Layer 5 of a small transformer language model trained on English Wikipedia (8 layers, counted from 0, width 96).
A neuron adds its activation times its output weights to the MLP's output. To switch it off is to set its activation to zero at one token and run the rest of the model.
A neuron's activation on a vector x is GELU(weights . x), where the dot is the dot product.

Input weights of the MLP neurons that the questions are about. A number n stands for (n - 500) times 0.0022.
n0: 558 346 557 406 205 457 608 385 511 502 513 527 653 471 411 562 782 365 252 414 393 483 639 644 470 422 519 436 534 617 486 482 516 545 517 571 385 674 517 301 621 644 519 716 476 593 502 364 460 304 807 537 477 226 544 306 532 482 496 531 461 671 430 396 479 459 606 722 374 526 267 580 436 562 663 475 507 720 563 302 555 455 523 509 539 337 518 517 352 618 563 564 298 556 513 766
n7: 532 406 465 538 492 758 507 512 444 598 527 558 343 427 423 310 233 138 210 415 479 371 565 513 506 613 513 557 419 474 514 584 301 398 509 499 221 669 521 803 693 408 502 562 507 434 428 490 675 804 545 530 600 652 522 369 459 615 555 566 825 516 621 587 447 414 108 542 474 827 194 527 600 469 524 202 296 724 635 423 593 452 354 570 408 552 606 546 488 494 446 396 484 452 700 566
n44: 306 566 895 493 611 396 685 401 490 632 479 393 447 653 549 454 599 540 383 496 427 317 339 495 406 722 215 286 572 657 351 570 643 290 333 425 675 443 604 622 574 382 516 362 467 389 415 647 570 556 598 282 511 392 607 475 642 345 557 401 512 515 563 719 616 419 377 484 502 459 320 415 658 832 558 395 488 424 434 565 391 742 523 366 373 235 969 499 512 725 485 665 533 255 407 419
n81: 561 401 518 388 547 435 505 464 496 531 418 375 409 385 714 435 376 442 433 652 251 480 464 466 585 354 362 572 816 618 439 393 389 244 338 788 520 512 445 716 364 614 497 583 401 680 624 298 621 500 436 522 587 276 669 322 618 544 483 645 425 440 578 509 511 534 523 759 587 480 519 534 597 480 624 498 683 441 581 378 326 256 597 612 564 678 707 720 207 571 637 501 406 365 506 392
n103: 357 615 490 416 453 442 458 844 562 469 732 527 566 451 372 431 392 590 334 573 409 393 289 262 594 718 617 387 745 688 793 665 425 466 351 484 659 483 463 636 290 684 693 524 423 546 411 667 324 510 520 532 674 593 526 503 283 710 583 520 354 626 602 659 453 314 581 400 365 483 598 214 493 480 611 590 717 744 390 308 496 421 512 290 393 558 488 298 470 476 537 294 376 644 497 640
n134: 493 546 389 531 347 538 590 657 377 419 486 586 549 474 508 499 490 477 526 627 586 514 406 685 494 446 247 430 557 287 507 493 321 611 533 335 356 559 476 690 464 164 598 232 698 435 670 562 451 310 499 365 669 438 408 358 640 604 489 240 386 580 510 685 350 614 452 572 440 395 505 671 530 456 645 461 707 396 489 485 423 700 807 551 629 645 613 420 569 610 476 548 540 519 544 334
n189: 467 445 456 651 543 459 573 485 694 655 690 306 541 513 433 426 411 332 696 469 386 585 371 535 562 640 509 268 579 595 580 432 389 467 265 669 372 503 484 429 315 595 289 650 413 562 500 352 546 260 714 590 680 401 701 294 479 410 373 702 502 376 493 461 547 272 397 696 813 617 370 623 594 513 253 454 553 629 474 799 374 673 487 666 597 354 461 457 573 348 321 426 411 564 456 501

Output weights of the MLP neurons that the questions are about. A number n stands for (n - 500) times 0.0018.
n0: 407 573 533 422 514 545 549 631 812 472 489 655 412 442 416 549 361 449 365 494 560 503 298 523 557 560 424 598 462 455 445 615 401 571 561 584 596 435 507 513 378 475 512 477 508 364 509 487 397 425 268 637 507 495 442 559 456 623 409 344 590 342 588 436 697 508 296 488 641 549 399 445 438 478 647 452 596 558 450 424 552 568 442 686 592 569 420 522 417 581 383 563 673 478 539 521
n7: 428 719 348 697 407 474 486 564 617 541 481 501 523 612 279 473 417 631 565 433 569 596 347 406 576 572 293 520 515 487 426 490 389 560 607 539 576 298 392 451 460 347 422 358 539 477 569 409 588 315 349 538 401 422 718 553 491 657 605 575 551 448 762 495 553 386 572 198 446 518 539 605 336 592 502 592 419 556 470 649 408 352 523 653 485 546 643 567 605 409 511 591 526 605 532 274
n44: 684 498 498 307 450 432 387 318 583 482 498 599 623 464 378 451 569 530 651 244 501 499 975 618 642 558 578 513 310 425 585 672 379 801 764 428 710 548 297 413 516 567 567 528 407 637 475 714 450 481 457 317 346 570 729 551 521 580 544 342 599 491 298 419 460 458 548 442 615 456 301 604 428 435 381 310 500 695 455 685 384 416 541 422 624 285 397 584 380 553 471 563 567 416 391 368
n81: 493 541 437 543 388 481 344 456 426 243 703 541 458 531 602 607 592 430 545 470 532 473 483 458 663 537 507 383 542 663 653 501 649 522 666 557 605 327 395 587 529 721 519 539 289 544 472 689 596 575 430 339 477 496 371 527 526 406 438 570 434 388 687 532 558 393 390 341 565 414 578 542 415 366 484 533 637 490 497 513 449 515 338 513 441 508 538 393 646 471 404 409 390 377 588 575
n103: 379 448 506 514 641 650 405 327 557 538 350 487 633 321 417 448 657 490 473 653 430 452 618 699 579 244 472 490 524 584 550 582 427 546 437 379 580 595 330 608 612 354 378 512 456 527 534 736 575 561 488 412 428 365 324 565 502 628 294 365 579 556 400 522 570 499 597 702 352 614 512 432 483 499 295 378 799 275 589 525 486 470 449 453 648 515 357 646 374 578 663 384 541 439 552 481
n134: 442 596 318 594 594 585 403 618 651 563 531 740 312 570 530 374 489 385 566 403 477 365 468 511 618 568 607 389 732 246 414 385 464 527 464 693 521 573 451 707 486 572 608 506 523 508 569 404 533 366 642 468 386 599 590 431 544 589 534 345 461 486 518 492 524 561 496 508 547 309 435 513 488 498 377 555 424 473 493 484 404 378 516 452 395 613 433 482 514 432 469 429 597 658 417 542
n189: 530 540 356 582 562 492 498 473 693 693 482 443 480 419 242 455 419 457 504 653 545 493 394 733 536 598 649 520 413 373 473 437 433 344 521 592 423 615 419 610 449 545 452 569 466 607 284 446 471 449 587 594 474 586 485 540 372 584 325 535 527 536 442 499 499 339 388 574 404 579 669 380 569 389 420 521 493 516 601 696 276 442 398 664 409 721 475 428 466 353 653 839 595 575 435 443

Each question names a token from some text and the token that comes next. It shows the vector x that enters the MLP there. A number n stands for (n - 500) times 0.015.

Then comes g, the gradient of the next token's log-probability with respect to the MLP's output, scaled to length 1. A neuron's effect is roughly proportional to its activation times (output weights . g). A number n stands for (n - 500) times 0.00076.

"m", then "as"
x: 430 501 340 468 555 544 507 301 728 677 506 422 635 592 476 651 454 533 549 685 515 414 415 469 552 411 306 648 558 447 430 389 464 403 566 403 478 466 388 567 592 633 570 745 362 401 329 523 531 545 605 558 432 499 492 511 422 702 459 743 674 694 358 483 303 422 536 400 577 476 540 301 552 624 300 532 524 517 517 552 507 409 434 555 649 537 432 492 417 413 481 702 493 482 486 340
g: 317 502 687 506 791 656 678 572 598 477 694 511 465 719 500 582 509 383 342 760 265 385 652 566 445 530 463 504 672 342 503 425 514 315 451 418 570 737 618 425 429 216 294 610 229 476 238 366 447 617 655 644 666 720 537 403 520 411 254 453 408 548 361 365 502 262 552 462 572 627 538 586 492 484 667 525 461 514 401 230 696 308 731 314 466 467 428 488 481 367 529 607 638 663 488 535
Which neuron, switched off, raises the next token's probability most? n81

"o", then "o"
x: 413 428 292 480 546 583 334 513 613 501 574 522 576 461 507 666 631 496 546 420 707 561 477 470 516 535 358 573 510 489 512 455 374 552 483 550 470 375 470 536 520 344 416 343 470 365 338 395 461 562 675 431 403 478 306 602 454 855 427 351 466 678 531 489 442 441 547 365 652 601 549 382 559 635 418 743 623 518 540 591 482 441 407 560 589 494 402 432 327 535 503 886 539 484 452 410
g: 645 831 477 620 373 582 561 611 514 594 566 567 730 459 469 439 486 486 696 525 342 476 373 313 696 550 710 399 455 262 356 675 360 525 797 785 272 466 387 472 589 623 439 387 220 565 519 362 461 534 455 555 369 482 492 311 313 735 585 566 370 545 498 196 480 563 393 530 589 504 575 307 661 337 580 442 544 519 803 565 442 438 249 446 436 685 731 435 617 461 501 498 355 332 378 533
Switching off which neuron hurts the next token most? n134

"c", then "i"
x: 558 483 377 522 620 482 474 476 638 575 608 510 533 518 308 627 688 651 589 516 512 544 457 588 486 426 410 671 588 673 407 421 372 441 487 470 510 329 467 513 597 493 526 537 423 384 331 363 500 551 481 609 461 509 157 372 587 593 443 535 466 613 421 491 471 330 485 368 650 607 527 565 504 588 342 490 577 580 616 568 645 443 357 607 681 407 383 497 410 330 453 737 513 574 387 451
g: 619 695 526 558 366 521 428 528 467 526 215 710 382 189 545 490 586 199 634 423 219 417 708 528 562 469 756 407 436 463 410 612 592 438 721 456 637 259 506 454 520 714 476 474 530 551 490 501 626 289 391 497 306 508 326 338 816 528 571 733 549 568 359 397 553 856 490 537 531 633 430 257 393 595 587 431 610 553 605 528 526 445 394 492 287 587 372 747 381 399 411 492 474 481 494 713
Which neuron, switched off, raises the next token's probability most? n189

"s", then "s"
x: 636 645 368 452 564 508 521 540 653 429 313 456 474 464 399 477 633 583 578 616 550 528 592 438 508 488 483 672 532 468 517 346 519 380 505 482 642 341 365 626 588 538 600 456 425 426 219 317 464 539 538 488 505 693 315 551 423 693 356 476 529 681 493 467 423 514 386 367 437 461 420 330 544 542 438 558 624 575 558 548 454 405 402 665 649 381 429 288 532 510 621 746 623 660 410 442
g: 616 514 496 304 487 382 617 493 388 632 464 394 501 660 721 705 416 318 422 275 460 514 581 354 737 506 496 849 582 432 487 417 459 512 819 550 521 487 586 497 378 701 222 586 681 583 196 369 380 643 365 525 726 652 584 375 442 628 477 527 388 636 470 383 588 212 668 710 449 376 404 449 601 455 296 522 537 371 514 442 349 333 673 514 597 545 602 543 546 425 477 440 324 217 523 732
Which neuron, switched off, raises the next token's probability most? n103

"s", then " C"
x: 517 661 379 382 509 457 723 570 612 397 400 512 524 514 417 423 541 632 649 604 504 436 488 415 394 509 519 562 504 417 615 425 481 483 495 521 561 403 332 516 419 545 516 649 545 447 345 428 363 590 600 370 453 694 290 617 562 670 450 429 516 694 336 418 429 307 466 368 524 580 402 282 578 577 609 507 511 616 659 581 585 499 325 617 541 587 339 433 493 411 693 739 594 554 345 408
g: 750 466 467 294 447 285 417 474 662 490 488 643 641 579 566 576 367 476 432 556 660 358 424 706 516 410 328 853 462 81 536 484 438 465 427 451 356 543 321 493 842 565 365 497 648 367 569 626 717 677 353 522 506 499 579 611 527 585 619 397 551 336 255 559 397 653 612 576 552 318 478 343 532 498 819 337 601 270 572 328 463 508 375 376 608 498 537 496 327 629 546 455 532 375 486 740
Switching off which neuron hurts the next token most? n103

" d", then "at"
x: 499 594 356 568 601 552 392 561 489 586 624 558 518 399 461 559 546 503 470 604 565 516 399 574 572 573 438 513 538 440 441 449 344 334 551 543 451 287 441 635 472 437 529 430 370 440 204 422 503 475 452 447 524 497 312 546 410 679 461 536 575 438 180 364 497 466 486 407 522 521 482 492 580 610 473 468 621 618 571 657 546 420 463 684 706 440 432 515 407 584 597 917 412 570 421 456
g: 284 365 368 493 223 367 296 448 447 327 551 660 408 557 575 517 539 357 503 421 480 354 437 480 500 384 316 316 400 627 542 376 615 343 620 610 370 603 543 363 465 705 756 519 466 524 345 388 601 686 645 424 516 717 350 649 466 546 810 544 631 663 501 561 426 496 485 597 464 736 610 711 548 498 346 306 503 747 822 507 422 329 454 381 804 546 723 410 517 445 270 369 463 419 696 487
Which neuron, switched off, raises the next token's probability most? n189

"so", then " a"
x: 534 562 293 406 592 593 417 364 644 587 486 535 550 631 484 673 558 569 365 544 654 531 490 521 615 506 309 534 579 577 399 196 377 456 546 518 468 468 490 610 595 408 382 478 461 419 364 483 471 601 520 475 512 635 236 667 360 739 522 436 553 571 368 317 472 433 442 384 568 472 465 493 550 463 513 549 536 595 511 607 536 417 492 647 602 432 505 374 311 510 510 738 641 487 255 558
g: 663 717 656 463 462 387 572 557 481 521 490 405 561 610 526 484 507 627 456 165 746 188 529 430 819 737 539 507 419 408 498 326 391 436 474 375 528 364 526 342 246 526 472 588 627 337 611 622 523 216 552 535 437 470 359 359 350 642 620 499 534 540 843 527 448 473 523 377 482 539 685 664 324 540 406 701 594 485 454 725 224 561 627 612 434 297 462 521 535 302 324 339 755 587 517 554
Switching off which neuron hurts the next token most? n7

"at", then "ure"
x: 422 679 436 483 480 476 546 458 620 774 549 560 453 433 421 459 480 502 385 391 579 496 514 437 517 448 366 514 669 396 464 326 409 539 636 468 483 337 430 669 564 589 464 455 443 453 421 592 537 554 415 308 455 472 194 502 424 632 497 390 510 566 225 444 473 450 546 438 537 564 390 449 606 680 371 567 585 581 530 631 489 420 462 477 749 505 366 645 464 619 638 783 474 528 401 556
g: 543 603 667 685 665 209 748 551 373 634 444 616 270 463 540 682 257 853 497 471 611 556 625 635 687 591 648 591 568 484 572 635 490 382 442 605 544 652 516 490 502 392 382 457 436 432 541 585 302 431 488 508 823 400 620 452 487 319 294 502 283 431 749 417 480 600 735 482 561 210 527 463 496 470 570 600 346 517 473 461 551 355 381 173 412 479 271 421 491 459 587 541 434 582 264 280
Switching off which neuron hurts the next token most? n134

"od", then "el"
x: 442 496 299 392 422 602 645 536 661 388 451 608 434 411 397 486 630 608 575 516 592 505 483 396 417 478 441 607 627 562 474 491 484 421 483 690 516 443 380 704 539 504 547 585 416 456 310 413 562 430 582 301 483 579 329 564 449 688 524 475 424 593 379 338 308 421 497 389 632 614 623 346 652 664 471 616 669 473 518 578 473 592 431 525 610 416 420 422 575 512 577 735 541 388 353 402
g: 160 447 370 461 616 501 329 342 412 710 614 520 652 550 645 159 568 594 456 371 520 434 587 403 343 509 461 538 642 580 546 398 576 627 141 462 619 469 630 369 416 645 719 393 557 494 712 486 493 298 589 489 528 532 639 575 336 535 507 383 446 566 387 463 601 390 630 475 419 366 646 471 572 491 659 539 484 727 377 518 545 416 761 529 619 486 678 213 403 525 282 614 837 629 391 187
Which neuron, switched off, raises the next token's probability most? n103

"o", then "b"
x: 436 348 319 519 511 454 556 426 580 497 546 422 461 559 485 653 464 564 685 440 574 522 446 472 584 480 487 514 552 557 356 380 410 664 479 452 588 540 411 510 491 370 401 411 560 422 323 511 516 636 543 580 373 621 276 630 566 780 449 416 469 628 373 556 317 398 471 390 434 520 448 361 584 653 520 664 658 550 590 571 488 339 485 672 632 599 359 375 416 515 515 736 626 447 301 520
g: 357 698 418 453 403 466 505 726 563 654 496 773 324 318 633 354 544 294 554 625 651 554 341 393 452 530 734 620 425 563 418 287 579 462 466 800 403 531 586 544 541 495 510 537 647 458 626 501 588 602 466 681 518 241 665 543 266 677 548 604 719 591 599 280 573 391 258 319 511 785 477 236 512 682 361 389 561 443 514 531 617 301 607 394 532 244 376 341 386 504 601 495 468 280 555 356
Switching off which neuron hurts the next token most? n134

" O", then "ce"
x: 470 519 276 520 474 531 482 604 617 554 670 629 464 477 458 647 547 498 484 568 498 597 447 577 583 449 402 628 606 562 366 368 380 520 544 394 434 466 339 543 562 463 439 330 506 488 222 298 624 540 462 491 541 362 362 603 419 722 420 537 535 539 496 525 442 526 469 288 553 421 400 504 524 542 496 541 568 503 513 598 438 315 462 603 697 529 443 425 415 536 532 898 699 529 461 466
g: 716 629 527 653 467 669 313 532 715 381 531 534 747 689 448 721 272 436 606 387 653 260 662 766 673 478 478 542 312 630 612 637 474 719 449 366 582 297 285 486 401 574 323 367 451 563 574 733 461 732 386 454 368 303 347 598 575 445 402 606 542 322 321 592 417 632 462 377 334 456 501 513 512 422 465 596 389 545 474 628 535 490 335 541 325 415 388 384 329 524 392 244 574 585 774 671
Switching off which neuron hurts the next token most? n81

" n", then "ew"
x: 379 538 325 526 518 474 466 531 653 532 776 455 368 491 402 628 606 572 507 408 492 371 466 573 652 483 450 533 509 556 427 524 318 435 546 536 510 349 504 556 458 461 478 484 397 480 215 325 660 495 600 500 426 492 309 643 370 736 543 538 532 505 410 504 514 351 534 437 518 601 410 367 549 599 544 490 480 515 589 664 395 467 423 577 686 567 403 547 376 569 538 803 628 399 442 496
g: 718 702 666 626 472 402 386 486 363 498 224 328 321 487 593 275 632 388 403 464 687 643 380 707 458 262 753 547 649 389 582 507 684 286 471 433 595 562 515 315 643 606 514 269 271 497 564 315 689 457 431 646 373 361 604 615 649 597 680 453 366 506 533 465 375 434 531 576 299 604 485 121 526 654 658 484 615 429 701 372 514 404 312 586 476 589 668 514 548 658 518 600 612 376 400 398
Switching off which neuron hurts the next token most? n189

" the", then " l"
x: 432 476 336 562 513 605 566 443 605 536 550 473 521 464 448 556 573 569 450 446 610 436 452 536 543 520 315 579 515 409 379 429 396 433 565 436 521 383 418 479 626 553 493 401 411 453 210 309 589 603 565 464 503 414 239 591 447 731 505 584 439 592 454 384 543 449 541 406 492 553 452 402 540 574 486 571 610 518 419 641 418 397 462 614 832 509 517 517 410 552 487 867 569 563 442 514
g: 358 496 676 440 325 792 339 739 523 587 519 578 316 441 670 519 371 377 380 409 580 512 346 295 206 435 427 608 664 596 324 567 450 233 409 421 515 487 513 423 630 435 627 538 508 547 504 597 504 550 483 559 674 510 685 527 489 652 378 297 478 390 260 331 506 696 352 601 629 360 581 460 365 507 742 796 670 738 366 423 600 717 651 540 468 623 621 475 202 551 504 593 319 265 487 572
Switching off which neuron hurts the next token most? n0

"d", then "ing"
x: 546 443 371 549 457 491 603 563 531 742 404 483 532 559 409 503 481 439 517 479 538 566 363 459 584 432 263 465 537 347 464 373 340 528 478 536 551 306 526 498 482 675 363 568 370 473 372 478 445 564 467 372 605 518 376 576 400 680 469 576 615 600 375 404 413 527 499 446 537 578 375 509 471 646 485 429 552 500 480 716 602 559 528 614 612 419 401 508 357 575 685 879 390 571 425 487
g: 699 334 410 388 453 585 616 578 575 101 551 394 549 537 620 673 433 372 348 387 541 338 552 375 607 497 611 651 501 677 590 585 458 623 371 547 501 573 590 441 468 838 616 630 573 533 538 496 337 637 596 418 109 291 440 490 406 261 659 527 541 631 701 362 536 138 449 389 493 258 505 770 337 561 322 468 546 577 300 613 399 457 517 559 673 401 534 722 512 573 475 566 508 410 450 651
Which neuron, switched off, raises the next token's probability most? n189

" c", then "ad"
x: 402 449 301 577 533 588 402 557 603 545 691 426 526 496 422 547 512 566 381 594 562 573 439 530 572 522 367 587 499 560 405 425 386 326 585 520 527 416 400 557 539 525 534 568 407 421 200 298 620 511 454 518 452 498 356 586 490 683 480 561 565 599 276 447 474 368 505 399 561 644 459 573 602 558 407 550 516 476 565 661 491 372 428 632 733 495 394 388 384 496 532 873 566 550 381 471
g: 309 589 492 446 735 465 463 472 481 283 465 456 758 614 533 466 545 424 544 611 389 347 585 590 555 318 520 237 694 622 626 555 379 484 557 720 396 630 529 735 424 422 503 273 398 601 299 616 632 835 727 392 534 712 479 379 414 700 411 606 319 491 329 593 395 487 578 421 454 653 259 219 349 490 343 464 634 279 730 362 435 400 473 600 407 501 592 626 693 657 426 375 545 450 652 348
Which neuron, switched off, raises the next token's probability most? n7

"r", then "ation"
x: 502 592 479 444 467 375 498 584 571 638 461 669 479 536 362 406 634 401 557 506 477 525 467 444 621 318 243 501 597 452 524 313 405 556 523 581 558 412 564 511 531 733 418 535 343 534 377 497 508 653 489 407 539 391 332 456 541 586 387 483 559 543 530 576 607 354 427 548 567 544 434 559 459 548 361 569 565 423 524 602 399 410 457 482 608 315 453 662 325 562 544 946 577 454 393 561
g: 679 549 778 571 764 246 571 569 512 421 556 347 570 654 643 250 548 564 322 291 585 215 440 529 473 258 680 415 475 412 605 570 353 552 411 431 596 392 449 610 455 716 401 587 314 472 711 523 553 466 464 310 386 310 244 556 438 279 580 596 538 583 691 513 462 510 403 568 530 510 739 242 491 575 337 393 417 646 496 317 316 561 443 696 383 595 667 654 609 677 699 647 461 384 419 611
Switching off which neuron hurts the next token most? n81